Layer 3 of a small transformer language model trained on English Wikipedia (12 layers, counted from 0, width 96).
A neuron's activation on a vector x is GELU(weights . x + bias), where the dot is the dot product.
The model reads these tokens: "-c" "ol" "ou" "red" " fl" "ow" "ers" " character" "ised" " by" " a" " re" "d" "d" "ish" " p" "ur" "ple" " or" " sc" "ar" "let" " th" "ro" "at" "." " The" "se" " fl"

The vector x that enters this layer's MLP at each token. A number n stands for n times 0.055.
0 "-c": -9 29 19 -8 -45 26 -10 23 16 17 5 59 6 -1 17 49 0 14 4 -15 13 -7 -7 -4 -6 44 18 -27 -11 8 13 6 12 -32 -2 16 39 -30 -6 53 4 -9 24 -24 -6 -11 -3 15 17 -24 -16 -10 -11 -20 8 -26 -12 -26 -38 3 -13 -9 7 19 19 17 1 -6 2 19 -4 -16 10 -22 -5 12 22 -2 -88 -11 -26 -3 2 8 2 -27 9 -16 -17 -5 7 -2 23 -23 6 20
1 "ol": 25 3 -8 10 12 -9 13 -8 16 -11 15 9 9 18 -9 -26 -11 -23 10 23 -25 -25 -6 -17 17 38 37 -11 14 -15 45 24 5 -3 -11 -20 5 -1 4 -4 15 1 9 23 6 -4 17 11 38 35 10 -7 -37 6 -17 -29 -10 -6 -8 -21 6 8 -12 -11 61 -94 6 4 -5 61 8 -6 -1 4 -8 -16 -5 -5 -39 15 10 -19 4 -4 -3 -11 13 -51 -10 -7 19 -13 -59 1 11 28
2 "ou": -3 23 -6 -3 23 -12 28 -44 0 -37 24 28 8 16 -29 39 -17 -29 -13 37 -10 -5 -11 -21 -3 18 20 9 36 -9 5 12 8 16 24 21 -5 -12 -25 -5 -9 15 -10 -8 28 9 -6 9 -12 21 -15 -6 -10 -23 -5 -17 7 0 -4 29 -28 -6 21 7 37 -19 -1 -42 12 59 12 -40 -3 -50 -8 -1 19 19 -36 -6 3 3 9 -43 9 5 48 -13 -44 13 -10 6 -6 9 19 -8
3 "red": 40 -18 29 -20 27 -9 23 -3 -7 -28 24 14 -13 -1 7 -26 -7 13 15 -20 0 2 -21 12 12 23 -15 9 12 24 -5 7 32 11 -31 38 57 8 -36 -7 15 11 -1 -23 13 9 -46 -17 -5 5 -12 2 -10 -11 -30 -48 -6 15 -19 -11 5 34 -28 -27 40 -12 -20 -16 10 44 -32 4 10 -12 -3 -18 5 -8 -56 -7 8 -3 13 17 -26 17 30 -18 -13 -7 -23 -7 4 -2 43 67
4 " fl": 22 23 -22 -28 -14 -13 27 -33 -22 -48 32 -14 10 8 3 -2 -5 -27 5 -31 5 -4 7 11 -51 40 -11 10 34 19 16 25 13 1 -47 -22 7 -8 8 -9 17 46 -24 25 40 -2 -9 10 23 -4 -7 -1 -10 14 30 -13 -1 7 -39 -23 -2 15 2 7 33 41 1 0 13 15 -14 -28 16 -10 -36 -3 31 -9 -4 -18 12 -5 -17 -6 -19 -2 -14 19 -40 9 50 -26 -15 20 7 12
5 "ow": 22 29 9 29 -11 -12 41 -32 -8 -9 21 -4 -6 -6 6 26 -17 -10 -2 -33 14 28 -29 2 -4 0 9 28 20 -6 -6 25 27 -7 -5 19 -18 -6 19 -25 19 2 -3 -29 12 -41 -21 -2 -47 -23 -12 12 -27 26 28 -17 43 11 -24 19 -8 6 10 9 36 -14 -33 -32 6 72 -3 -23 -18 27 -1 -6 16 39 -41 18 -13 9 -21 -5 -3 26 -12 -11 -13 -7 21 -17 -28 8 -11 -2
6 "ers": -11 -19 4 37 4 24 -10 4 -39 20 -10 8 18 -11 -21 22 -5 23 -15 -16 -6 5 -17 17 -6 6 -8 5 -12 24 13 12 16 -5 20 11 24 23 -7 -6 -7 -8 -17 -34 -1 -20 -37 18 -35 12 -3 19 -28 -13 19 -19 31 19 -20 39 -18 -6 -20 2 26 -31 -6 -7 -12 48 19 -50 -1 -3 12 13 -18 26 -69 44 -26 -17 24 37 18 37 15 -37 -34 -3 0 -7 2 23 11 19
7 " character": 21 2 4 4 -1 28 -30 1 7 26 34 7 12 -8 -11 -4 -7 -24 -13 -38 -5 -19 26 -2 -28 -4 -26 5 18 16 6 2 30 15 -17 -14 55 34 15 -24 18 21 -39 4 -10 16 7 -2 -26 34 -12 -6 2 -1 21 0 6 29 -24 9 -6 -3 2 8 36 -30 -20 0 -6 30 4 -36 20 29 -1 -14 14 2 -66 -8 4 -12 -3 -39 -33 -9 -38 4 -27 4 40 -20 52 -5 18 34
8 "ised": 4 -17 11 -16 5 -13 -9 -5 5 -1 21 7 15 11 18 -36 5 13 -11 -48 7 2 6 -23 -5 3 -7 9 28 1 4 -9 58 14 -9 6 51 -2 -27 -30 -3 -18 -2 3 2 -4 -17 -47 -1 19 -9 9 -21 11 -23 -1 12 -5 -11 -29 -10 32 -13 17 35 -50 -46 -17 10 50 20 7 -3 -14 12 14 20 -14 -47 59 18 -30 25 19 -43 2 5 -2 -30 -23 33 -19 19 15 14 57
9 " by": -3 -23 -6 0 -19 32 -2 -8 -4 8 -12 -11 -8 30 1 58 -9 9 -20 -22 16 16 15 11 1 7 -7 -21 -4 -6 37 -43 38 -34 4 22 21 -23 18 -3 7 -24 2 -7 9 -9 20 15 14 9 -10 31 -14 -1 6 -10 11 -5 -58 -14 18 11 -34 -11 0 19 -17 -15 -11 29 5 7 -1 10 21 1 14 15 -70 22 -20 -6 14 -54 23 5 -15 22 -37 -18 1 -36 14 17 29 37
10 " a": -17 -31 2 -21 -14 45 1 -1 -9 7 -2 19 -18 35 6 42 -14 -27 13 -30 -1 -32 12 -5 -35 -8 19 -1 36 -26 39 22 12 -21 23 -14 11 -29 -7 23 -21 -14 14 -6 17 20 16 -30 -4 55 -21 15 -10 13 31 1 10 8 -23 22 -22 0 -10 -5 -7 -9 -24 16 6 29 21 -25 -33 21 -10 -18 -39 -18 -62 13 27 5 -21 2 1 23 14 -16 9 10 4 -8 17 16 -1 21
11 " re": 25 20 -3 -55 16 -1 -18 -26 -22 -14 5 -30 15 3 13 63 -5 -10 3 -2 3 -16 38 -10 -12 28 -41 8 -5 -1 -22 39 15 -15 13 5 0 10 12 10 21 3 17 0 40 17 -9 15 18 21 -15 4 -22 -2 -18 2 54 -2 -25 4 11 10 -15 0 -5 -8 -37 21 -6 33 -4 -36 -6 32 -36 18 5 10 -2 -15 -51 -12 -19 2 0 -23 0 0 -31 -23 -11 -42 35 26 4 39
12 "d": 24 28 9 -1 4 -12 -5 1 -1 -25 20 -27 16 -17 -7 -9 -3 8 14 -32 -7 -7 -18 -1 -2 37 -15 18 12 25 -21 31 41 7 -8 25 8 -7 30 9 -7 -17 -6 -41 -13 -24 -5 -48 10 9 -17 11 -37 10 25 -20 24 6 -30 -12 1 -9 -4 -11 54 -9 22 -14 31 73 -26 -13 -55 16 -25 12 0 23 -39 -4 -2 -7 14 28 -15 -4 2 5 -19 -12 -12 -27 24 22 31 30
13 "d": 10 9 8 3 2 -13 4 -7 0 -29 15 -25 33 -20 -16 -20 -3 1 2 -13 -10 -9 -25 6 6 28 -18 13 17 31 -14 26 37 21 -2 24 11 0 24 14 -10 -2 6 -55 3 -26 -8 -45 13 10 -29 4 -33 17 9 -15 18 -1 -22 -24 5 -8 -4 -13 51 -17 35 -16 28 75 -31 -16 -47 12 -28 3 17 29 -48 -9 -5 -14 6 27 -8 7 24 5 -17 -9 -4 -15 24 27 27 3
14 "ish": 6 12 0 -10 -14 24 1 -40 3 17 -1 -24 32 4 0 5 4 -6 -12 6 7 -7 16 -28 12 -1 12 32 4 -1 29 12 49 40 13 -4 16 0 13 -8 -6 -3 -1 1 11 11 -4 -69 -11 41 -10 14 -5 17 -15 -3 -26 -34 -8 -1 -1 0 28 31 51 18 35 -22 -27 31 -22 -40 -13 -20 -7 9 19 7 -71 8 7 -14 -28 2 -35 10 18 1 -17 -22 25 -30 -33 8 28 -16
15 " p": -5 21 -17 -12 -20 29 27 -7 -50 6 5 -14 16 18 -7 35 -5 -38 0 -14 6 -15 -14 8 -34 58 -19 16 -1 9 8 7 10 -11 -27 -29 1 -1 -17 31 -11 13 -9 4 32 15 -11 -31 38 25 -6 5 -16 23 26 1 24 -26 -41 -31 13 4 -4 -38 19 28 13 32 6 11 17 -52 19 -10 -13 1 -11 4 12 -1 -15 -11 4 -15 -9 -24 11 -10 -45 -9 15 -13 20 40 16 9
16 "ur": 26 39 -14 -3 12 -12 46 -6 -55 5 13 28 4 -7 -10 32 -2 -27 6 5 -11 -10 -20 -13 -23 31 15 3 16 3 15 -13 4 -3 -28 20 -25 3 -17 3 14 -9 -18 -2 -2 19 -21 -3 -16 34 2 -12 -24 36 44 2 -16 22 -5 -2 -9 -23 9 -32 46 -4 -5 -16 -29 57 18 -15 -17 31 0 21 -13 -4 -42 5 4 29 -5 16 1 7 8 -36 -6 -23 -15 -16 -34 -1 54 38
17 "ple": 50 38 -6 -11 -18 8 -1 -35 -26 0 3 -17 37 21 26 39 12 -21 -6 33 -8 -25 22 -20 -26 13 3 25 12 -14 12 32 11 5 21 13 -4 -2 -7 -31 -10 -8 -25 13 4 30 -22 -25 -23 30 -3 -4 -26 7 20 3 0 -15 20 19 -12 9 12 8 29 -45 -10 -18 -17 57 -29 -11 10 -39 -25 -2 26 14 -61 -17 10 -14 -19 0 -3 -13 -1 -8 4 -5 36 -34 15 12 30 14
18 " or": -2 -4 -6 -16 -18 25 -4 5 -6 -24 -16 15 5 -3 -16 23 -9 -25 23 -17 3 -9 53 -15 -19 -2 -10 46 19 -15 -2 40 26 -3 8 11 2 -6 -8 4 33 20 19 7 35 14 -12 -5 2 27 -2 -1 -13 4 14 -1 13 -4 -13 15 2 12 8 -5 6 0 -7 -6 -10 30 3 -57 -39 16 39 20 46 -13 -78 -22 15 4 -1 12 5 17 -31 -6 -53 -52 2 -25 -14 -13 42 -1
19 " sc": 23 20 -7 -17 -18 -11 -5 8 13 -1 34 -19 24 6 -1 4 -1 -27 14 7 -21 -3 4 -7 -32 24 -22 11 18 -11 -7 16 -5 2 -6 -31 40 -13 -22 13 44 16 -19 62 13 11 -44 -31 10 29 -9 27 -6 -5 21 -6 19 -27 -16 9 -23 34 -13 4 37 33 10 24 8 36 7 -38 -7 -47 -3 -1 8 -45 -8 -8 20 -10 -29 -13 -43 3 -11 -2 -39 -34 26 -7 21 18 12 22
20 "ar": 8 22 28 -2 1 7 40 2 -11 -30 16 4 -14 10 -12 1 -9 18 13 8 15 -6 3 -10 -17 25 21 18 29 18 -20 -23 31 -24 -23 16 9 26 13 1 5 -14 -60 -12 12 23 -40 0 -39 16 -14 -6 -23 -8 17 4 17 -1 -27 15 -18 -2 5 -34 51 -18 1 9 -34 35 29 -18 -20 11 -2 -8 0 -2 -53 4 -12 43 20 -17 9 12 0 22 -21 -29 17 -24 -8 -17 48 -19
21 "let": 47 -6 10 36 -13 24 -22 -35 -8 3 5 -5 27 -7 -12 -22 -16 -9 15 24 -20 -7 17 11 4 -3 14 35 5 15 -2 35 16 5 27 -3 28 -3 24 -6 8 -31 -23 6 -11 21 -30 -13 -36 29 16 -6 -28 -21 -26 1 14 5 -12 3 -3 5 -8 4 39 -79 -12 -18 7 72 -12 -21 -9 17 -12 -11 19 -12 -67 36 -9 -24 -11 12 -13 2 19 -11 -1 8 41 -17 14 -22 30 -15
22 " th": -7 39 -17 9 -5 30 -1 -15 -3 -6 29 10 -14 11 -16 10 2 -15 2 -50 22 9 -28 30 -52 11 27 1 11 17 19 30 6 -19 -16 -10 -32 -18 36 -3 6 -19 1 22 81 -13 -8 18 -29 21 6 0 -17 26 43 -10 4 -2 -40 5 4 14 -13 2 16 7 -2 -12 8 -15 38 -45 -3 -30 -20 -18 6 -2 -31 -2 -16 -25 6 -14 13 56 -7 4 -25 -11 20 -4 -8 13 -3 -25
23 "ro": 37 29 -18 -4 7 -4 22 -14 -12 -24 -1 21 -3 15 -10 12 -23 -20 18 25 4 -18 39 -29 -16 37 -4 32 21 1 3 36 -23 1 22 -6 -2 -17 -28 -13 1 0 13 50 -10 16 -5 24 22 6 -5 5 -25 13 -12 5 4 7 -17 14 -7 14 -28 0 58 -57 8 -14 -5 78 13 -26 -33 -18 -35 -8 9 -26 -30 -19 -5 12 -4 -3 8 -14 14 -9 -9 -17 -1 -19 -48 6 36 37
24 "at": 8 22 16 -5 25 -18 29 -20 2 -2 22 41 -29 19 -6 15 -24 7 30 13 12 8 -6 -13 -47 37 16 18 31 -25 9 -8 2 13 5 -4 27 -15 -3 -11 32 23 -24 -17 -2 4 -9 -15 -43 33 -4 -10 5 -1 41 -23 3 -10 -12 19 -27 -3 -1 -2 54 5 38 -25 -21 34 3 -38 -13 -23 -11 -15 -10 -2 -41 19 2 -6 22 -38 -8 9 1 -10 6 -55 11 -1 -45 13 15 7
25 ".": 24 -13 10 13 -14 -16 4 2 -15 1 -1 -3 -5 -2 19 20 -23 -7 -12 -5 7 5 2 11 -41 71 1 13 1 -15 19 2 47 -21 5 9 10 -15 -32 -7 3 -15 13 -17 36 3 -12 -34 12 18 -23 5 -21 4 10 -3 14 29 -71 9 33 57 20 -20 10 -9 -8 -27 -33 46 -19 -15 3 -7 2 7 1 -11 -23 21 -31 -25 27 -33 -3 4 -15 9 -11 5 7 9 8 -27 16 35
26 " The": 2 -15 4 -28 -7 25 6 -7 -5 -9 -1 -5 -13 36 3 23 0 -45 3 -48 23 -22 -5 -15 -54 23 25 -18 17 -12 48 0 35 12 8 -7 51 15 5 6 17 2 6 23 5 20 -47 4 -15 -5 -4 16 13 17 12 3 17 8 -41 16 -9 6 5 -12 -17 50 19 -16 -6 31 17 21 -9 15 -33 -27 -20 2 -70 -7 6 2 -17 -23 -23 -32 6 2 24 19 -4 -5 -14 0 18 2
27 "se": 27 11 -8 7 31 2 -18 -35 10 -9 2 -28 19 9 2 12 4 -17 11 -26 2 -13 22 2 -29 27 -12 15 6 -8 53 35 -3 17 13 -30 -1 10 20 -8 1 -27 14 39 -3 6 -23 -16 -27 33 -11 8 -29 -15 -39 -26 8 -18 3 30 -4 34 0 21 29 -22 9 -11 13 59 -7 2 -15 -24 -51 -18 4 12 -61 -6 -5 -29 -12 26 14 -8 8 -22 42 -2 -5 -16 -6 20 -27 52
28 " fl": 23 18 -21 -36 -7 -11 18 -34 -27 -37 30 -12 0 6 3 15 3 -28 9 -40 4 -9 3 13 -51 40 -16 18 30 11 8 30 17 7 -48 -31 8 -6 5 -13 11 38 -20 30 47 -1 -12 -7 20 0 -4 3 -9 19 25 -6 1 1 -43 -26 1 14 2 9 34 47 1 7 18 20 -5 -25 12 -8 -40 0 33 -15 -7 -11 4 0 -8 -9 -17 4 -12 21 -38 8 47 -26 -14 15 11 -2

Each question shows the input weights of one neuron of the MLP. A number n stands for n times 0.0038.

n37 (bias -0.103): -7 15 12 -28 24 18 -31 10 -8 -1 -38 -15 4 -22 8 18 31 22 24 49 -27 -33 31 13 6 -3 -22 13 21 -12 -37 25 -19 -30 21 -23 -51 6 -20 6 -22 -41 -24 3 -40 43 -13 14 -17 11 -5 12 1 -45 -3 16 28 38 20 1 26 12 -3 9 10 12 -21 -11 19 -45 -32 21 21 20 -11 48 14 -9 13 -4 5 8 -22 11 -9 -17 -37 -39 10 -9 -9 2 26 -1 3 24
On which token does it fire most, and how strongly? 11 " re", at about 2

n18 (bias -0.065): 16 -26 22 -3 16 -24 21 -21 29 -2 -33 16 -15 0 -10 -14 -42 12 -19 9 0 36 -28 17 30 -15 20 14 8 -22 -33 12 -46 17 -1 -22 -7 -19 -8 -15 -13 -1 -7 -5 21 17 12 10 -4 3 29 12 -1 -10 -10 1 -26 7 10 7 19 1 28 42 -4 8 23 -5 10 -16 -37 20 3 -17 7 44 5 -1 -10 10 -24 32 16 -20 -4 30 2 0 18 73 -33 -4 -13 -8 -14 -70
On which token does it fire most, and how strongly? 2 "ou", at about 0.64

n238 (bias -0.115): 1 13 -3 43 -7 3 21 1 -19 34 -1 16 -51 2 11 -20 17 44 4 19 22 -6 43 -10 1 3 16 6 -21 1 -18 34 -10 -30 -2 7 11 -22 -28 -30 -32 9 17 -41 7 -18 22 21 -7 -13 -54 -29 -31 19 8 12 13 41 -21 -8 6 -22 -7 -34 -15 -12 19 -11 -13 -7 12 3 9 21 51 41 -21 -28 16 -12 8 21 41 34 -28 -15 32 17 -20 -6 -4 35 -2 -5 -8 -19
Which token does this neuron like most? 25 "."

n233 (bias -0.067): -19 22 5 -58 -6 -29 18 51 -11 -19 14 21 20 -16 39 -12 -8 42 37 -14 24 -4 -15 13 -23 -18 -21 16 -17 13 34 -12 -22 -24 -22 -11 -20 26 32 -3 -21 -14 28 3 -37 8 11 24 19 12 -9 -1 16 2 9 -18 -11 -23 32 19 7 -21 -3 -18 -9 1 -18 22 -12 -19 -5 -3 -1 -10 32 19 -29 -54 11 -58 -1 32 32 18 2 -8 -13 -19 6 -8 -5 -22 16 12 -12 20
Which token does this neuron like most? 0 "-c"

n289 (bias -0.068): 2 -30 12 -5 4 -9 -11 -21 -3 6 -13 -11 -32 3 -3 -19 2 22 -27 5 14 5 -6 -13 11 -20 27 25 -24 -8 27 19 2 20 3 -23 2 -5 2 -31 -4 30 -39 -22 -8 -41 1 16 -23 -6 19 20 7 3 -27 14 1 25 50 2 31 -14 -9 17 7 2 -18 -28 -9 -6 -29 3 39 10 4 -3 54 -16 -13 4 -19 -7 -4 27 -11 1 -3 24 14 19 33 8 7 -25 5 -39
On which three tokens does it fire most, strongest first? 21 "let", 14 "ish", 5 "ow"

n350 (bias -0.109): -35 15 15 -55 -35 15 -36 -24 -3 54 -34 2 -8 29 35 -10 -1 4 26 48 23 -41 8 -32 -1 -16 -36 -18 39 6 -34 -1 -19 19 43 8 -44 -11 -39 -38 6 -9 -28 -15 -6 21 31 -6 8 -22 18 39 1 14 -31 6 43 15 37 12 -39 -8 -3 -2 13 -14 22 -18 -15 -39 2 18 46 -14 58 4 27 31 -4 -31 -9 51 -25 9 -14 11 12 2 -14 2 -41 -19 16 33 5 24
On which two tokens does it fire most, strongest first? 17 "ple", 11 " re"

n79 (bias -0.106): 12 -18 13 4 -10 9 4 64 21 28 -28 -8 -35 3 -23 -17 -16 24 -11 15 -32 -5 -25 9 -18 4 -52 -5 -41 -8 -56 -1 -34 14 16 17 6 34 14 -2 10 31 19 -29 1 18 20 17 4 -25 6 15 13 9 -5 -2 -28 -14 3 -3 12 1 -16 5 -8 38 4 16 20 -39 15 -2 -6 -1 30 7 -25 -1 -29 -52 25 38 23 -3 39 34 -36 -52 -2 25 9 6 -6 -42 1 8
On which token does it fire most, and how strongly? 0 "-c", at about 0.09

n348 (bias -0.023): -16 2 0 -21 -12 -29 1 3 7 19 -3 -3 -2 19 -17 20 -1 -6 6 8 23 -10 -31 -12 10 -10 -39 24 -63 -18 12 -43 -7 -1 -4 -15 -11 3 0 14 7 1 1 -4 21 5 -16 10 18 29 5 -7 16 -4 13 6 4 -10 22 8 10 -32 33 11 20 19 -23 2 -7 -4 -18 12 -5 -23 -18 -1 8 -3 -4 25 5 -8 12 4 30 -30 -17 -5 13 -1 -4 -25 -16 5 10 -13
On which two tokens does it fire most, strongest first? 15 " p", 14 "ish"

n226 (bias -0.133): 4 -16 13 8 -6 -23 15 -25 -1 34 -18 42 -13 -11 6 -20 10 12 -30 11 -7 -26 -18 37 -15 -7 21 -40 -1 -21 20 -51 -32 -4 -11 -63 -36 1 39 -16 -8 33 -26 -27 30 26 -26 20 -24 -14 37 -5 28 51 -29 -25 19 -6 19 15 32 -36 -4 21 -6 19 -40 31 -7 10 -41 28 5 35 -29 10 43 31 -9 0 -30 21 1 5 15 -5 8 -29 59 30 15 1 22 25 -51 -30
Which token does this neuron like most? 5 "ow"

n208 (bias -0.047): 6 -26 -10 8 18 -32 11 7 -4 49 -15 -4 -18 16 -8 -24 -6 -18 16 26 33 1 22 0 -4 14 9 -19 -31 -5 8 -3 -6 -1 20 13 15 19 -13 8 2 32 5 -3 -14 -14 -11 -7 -20 10 -10 9 -1 -4 -33 -13 20 25 -1 18 -3 12 2 7 2 12 2 -20 -10 2 -8 21 17 -19 -8 26 14 -23 -14 -2 13 6 2 16 29 0 -30 -4 -21 -8 -21 19 -23 18 -3 -41
Which token does this neuron like most? 24 "at"

n293 (bias -0.092): -2 -41 31 -16 -2 10 -8 14 5 9 -53 -30 -51 -32 0 1 21 57 9 35 5 30 15 16 12 -60 22 3 -27 -7 -13 17 -9 30 21 -44 15 -9 -34 3 -14 -17 6 -25 -4 -26 -5 13 -17 11 6 -20 8 3 -36 3 21 9 26 36 4 -31 4 0 10 3 -5 -31 4 -35 -34 1 -5 -11 49 42 8 5 -5 14 -11 4 6 -2 -33 27 6 -5 -2 -3 13 -13 -6 20 23 -19
On which three tokens does it fire most, strongest first? 6 "ers", 14 "ish", 21 "let"

n278 (bias -0.048): 5 8 14 0 12 5 -3 6 -31 -6 -39 11 -1 1 -18 -2 -15 -11 26 6 23 10 -14 4 17 -10 -22 36 -12 6 8 -1 -22 6 -36 -71 -10 30 -18 -8 -12 -16 24 -13 -8 -11 1 -13 -8 -8 28 15 0 20 -43 -16 44 6 14 -5 15 -3 13 42 12 17 17 26 -18 10 -34 -5 -3 -8 -10 24 -24 25 3 -39 2 52 -16 16 32 -17 1 -19 6 52 -59 18 9 -10 1 -40
Which token does this neuron like most? 27 "se"

n215 (bias -0.109): 15 14 -20 -24 3 -18 14 9 33 -4 -7 14 -4 3 -1 -32 -14 23 33 6 11 -2 -65 26 -16 -24 25 40 21 -59 -45 7 -37 -2 -12 -13 -2 -5 20 -30 14 -22 1 -15 -30 19 0 2 -10 -7 7 -8 31 -37 -1 45 11 5 24 34 -24 0 31 -3 -2 23 30 -6 1 4 -33 39 -31 13 -9 14 9 -28 13 -30 -18 17 31 -10 6 11 -40 57 5 18 22 -36 24 -53 22 -18
Which token does this neuron like most? 20 "ar"

n300 (bias -0.079): -18 -28 16 -40 -19 -30 -21 -2 -18 -5 -40 2 -9 26 16 12 17 0 3 -3 51 -6 -45 11 -6 15 -20 19 -17 22 19 -23 -6 14 -54 -43 -7 6 12 -11 -24 30 -14 1 -27 -1 -26 4 37 9 38 3 3 8 -12 16 0 -18 6 4 26 0 -9 14 -45 11 8 0 19 -7 -30 23 23 12 13 15 9 1 9 -9 -25 -24 23 8 28 -40 -7 11 20 11 20 -9 -7 -26 -5 -8
On which two tokens does it fire most, strongest first? 28 " fl", 15 " p"

n146 (bias -0.099): -44 -9 32 -2 2 10 -20 1 27 10 13 -20 -64 -5 -12 -14 11 16 21 -5 32 -26 -14 -9 -10 -8 38 -31 6 7 -15 20 6 -18 5 -21 1 16 -6 9 -12 -17 15 -12 22 6 3 5 -11 -12 37 16 13 4 -29 -5 19 45 -1 20 -37 -20 21 -25 12 52 -16 -9 1 -22 -29 15 -2 1 7 -23 10 -13 -2 30 -16 9 14 7 -9 9 9 -13 7 10 -14 33 3 2 -44 -3
Which token does this neuron like most? 26 " The"

n152 (bias -0.069): 28 -21 18 -33 9 -14 10 25 -21 38 -2 -5 -3 -12 9 -25 7 16 26 26 8 -7 9 -22 -5 1 -5 -10 1 -2 -27 -6 -20 11 -1 -13 5 17 6 2 -20 25 -34 21 -1 -13 9 4 7 -12 28 -46 13 62 -12 23 -1 16 -8 23 -36 -42 29 -8 -2 -33 -39 40 21 -10 -2 19 -27 32 -4 1 -3 -15 -15 -22 20 24 15 41 -20 17 -16 -8 1 32 -16 -9 1 0 11 -22
Which token does this neuron like most? 16 "ur"

n216 (bias -0.068): -3 23 -56 -26 -20 -3 -31 46 43 6 -7 44 -1 -9 -19 -47 -29 4 32 18 0 -53 -30 19 -10 -19 6 29 -50 15 -28 25 -17 13 5 -51 -7 -17 25 17 9 -6 12 -5 12 -31 20 -1 -22 3 -6 13 -12 -13 -3 14 -15 -14 25 -5 7 -26 -13 -18 10 -8 -25 8 41 0 12 9 14 -34 6 -5 48 -40 19 -6 -12 19 9 -3 -5 2 26 9 4 24 25 19 -9 0 -15 14
On which three tokens does it fire most, strongest first? 22 " th", 19 " sc", 1 "ol"

n239 (bias -0.046): -36 -4 -4 -23 -2 10 -31 -5 0 -11 -13 -23 -19 -16 23 11 -29 -14 -1 26 15 -7 12 -18 -5 -14 -16 -18 -28 3 29 -15 4 38 32 -37 -4 -19 -5 9 -3 -8 27 -11 -64 -9 29 1 17 20 -26 -2 -20 -6 11 -13 19 9 36 16 -5 -17 20 40 -35 24 4 16 32 -19 17 -1 -5 -3 28 35 -18 1 5 15 -7 1 -5 14 6 -33 -7 7 -10 6 -8 -29 -8 14 15 5
Which token does this neuron like most? 10 " a"

n151 (bias -0.040): -20 -19 -34 15 -24 25 -2 0 22 31 0 26 2 -2 -4 18 40 -29 -5 57 0 -32 13 -22 5 6 -9 -4 8 -39 -16 5 -18 -25 18 -1 -37 -7 -6 -17 17 3 -25 -6 1 44 -33 1 -22 32 10 11 30 8 32 51 -7 35 12 0 -3 -6 -16 11 -15 -22 -4 -10 -12 -20 -6 8 4 -3 -16 37 -11 15 7 -33 -31 1 21 -4 2 -12 -7 9 5 -4 6 0 11 -11 15 -27
Which token does this neuron like most? 17 "ple"

n241 (bias -0.108): -35 -7 16 -14 -19 -28 -4 -4 17 14 -5 29 -20 8 -13 -2 -8 -5 32 15 27 -25 42 -34 14 -1 -3 -17 -19 -54 -39 -15 3 10 24 15 -11 -34 13 1 -33 11 -11 -18 12 -20 -12 32 24 -20 -10 -16 3 -34 -14 5 16 1 -14 -10 -17 -39 61 -12 -27 -3 16 -35 -1 -8 19 -7 9 -19 24 12 35 -30 17 -6 4 65 28 15 -1 -12 46 4 -21 21 -21 25 -8 19 0 -29
Which token does this neuron like most? 2 "ou"

n137 (bias -0.110): -13 12 -14 12 -17 -8 16 4 1 28 -20 -19 -24 -27 19 -1 24 3 -19 60 -19 29 -36 44 12 6 14 -34 -10 11 -24 3 -24 2 -29 3 -70 25 -25 18 1 -30 -42 -48 -18 -2 -7 17 -33 16 -13 29 -14 11 23 15 -6 41 33 -16 -15 -16 19 14 20 32 -19 -3 0 -42 -12 5 18 32 -5 -7 34 26 8 -25 -1 -12 -19 -1 -11 10 21 -17 55 -18 -27 19 -8 -1 6 -17
On which token does it fire most, and how strongly? 16 "ur", at about 1

n330 (bias -0.140): -22 -31 -16 -53 9 -29 6 -3 -16 -26 -2 -6 21 -2 -21 -2 56 60 11 35 -23 14 10 45 14 -2 -21 -5 -8 14 12 -23 -17 28 -5 18 -24 -5 2 -36 -30 -9 -26 -11 -26 8 -20 -20 17 -7 -29 -30 32 -7 -13 -7 -5 -24 78 -12 1 -17 -1 4 4 30 -5 -16 27 -12 -11 16 3 -27 24 37 -4 11 -10 -17 -12 6 31 7 -21 14 10 -12 12 2 -3 36 7 13 12 -13
On which two tokens does it fire most, strongest first? 3 "red", 13 "d"

n175 (bias -0.081): 8 6 4 11 21 -26 2 24 -21 4 -9 -19 -32 2 -12 -12 42 4 28 25 8 8 -18 -19 -13 17 9 -12 -36 8 -20 11 -14 -15 -1 -29 -8 -26 -14 18 9 69 44 -1 -5 -6 -14 -19 14 6 -3 17 -15 25 1 9 37 -30 -3 25 -17 -43 14 -1 -10 9 -24 -6 40 1 7 14 -5 9 18 -3 57 5 -7 -23 -10 8 -2 -2 5 10 -31 -10 5 7 0 33 7 -21 -65 7
On which two tokens does it fire most, strongest first? 5 "ow", 0 "-c"

n69 (bias -0.140): 15 44 -34 36 5 -32 -6 6 28 41 -23 -36 12 -67 10 16 37 -14 -3 37 -3 32 -20 7 54 -6 -18 -33 -24 4 -58 -8 -54 -11 -27 -29 -37 -18 17 -22 10 8 23 -8 17 -17 2 31 -26 -28 -5 21 7 2 -10 41 44 17 -23 4 36 -35 -24 31 10 38 13 9 12 -12 -18 19 -19 47 -11 26 10 13 12 -36 -31 10 -9 -11 -3 21 -22 -7 14 18 -16 -9 -9 -9 -49 14
On which token does it fire most, and how strongly? 5 "ow", at about 0.8

n34 (bias 0.011): 1 0 9 2 -1 5 -1 -1 0 -1 6 1 1 1 -2 0 6 -1 4 3 1 5 -1 6 1 -2 1 0 -3 4 2 4 -4 -1 0 -3 4 -1 -1 -1 -3 4 -3 1 4 0 3 -1 3 0 -3 4 7 -2 0 2 2 1 0 -2 -2 2 5 1 0 0 0 -1 -5 1 3 0 -7 -2 4 0 3 1 2 -2 -2 -1 3 1 -1 -1 5 0 5 0 -1 -3 -1 -1 1 4
Which token does this neuron like most? 3 "red"

n272 (bias -0.036): -27 12 5 12 -16 -17 -5 -7 -7 12 -13 -4 20 -8 -31 -6 34 24 11 -2 22 -1 4 -30 -12 21 -30 5 2 -9 -9 -9 0 -9 -26 -13 -24 -2 -13 -54 -6 10 -6 6 -18 38 -6 -2 15 -33 -2 13 22 19 -8 24 30 -11 -21 -9 -38 -15 27 14 -3 36 -7 5 25 7 26 -4 -13 27 3 4 -7 -6 -20 -18 33 22 13 12 28 12 7 -4 -9 26 -15 -2 29 -9 -42 6
Which token does this neuron like most? 28 " fl"

n344 (bias -0.079): -25 -30 63 -28 -1 23 -18 11 57 -27 14 13 -9 -1 -35 -20 24 11 9 -3 17 22 -8 23 -11 -2 3 -40 21 -7 -19 -23 -2 14 -17 -27 -19 -22 -26 11 -19 -32 -45 -10 -62 19 22 -12 -11 -19 7 -3 13 -12 -29 30 -12 35 -3 -2 -28 37 -11 11 16 41 -3 5 31 -37 -68 -2 24 8 38 2 -12 -31 10 -4 -21 29 33 14 -25 34 -6 -15 4 -1 -5 32 -10 40 7 -11
On which token does it fire most, and how strongly? 3 "red", at about 0.34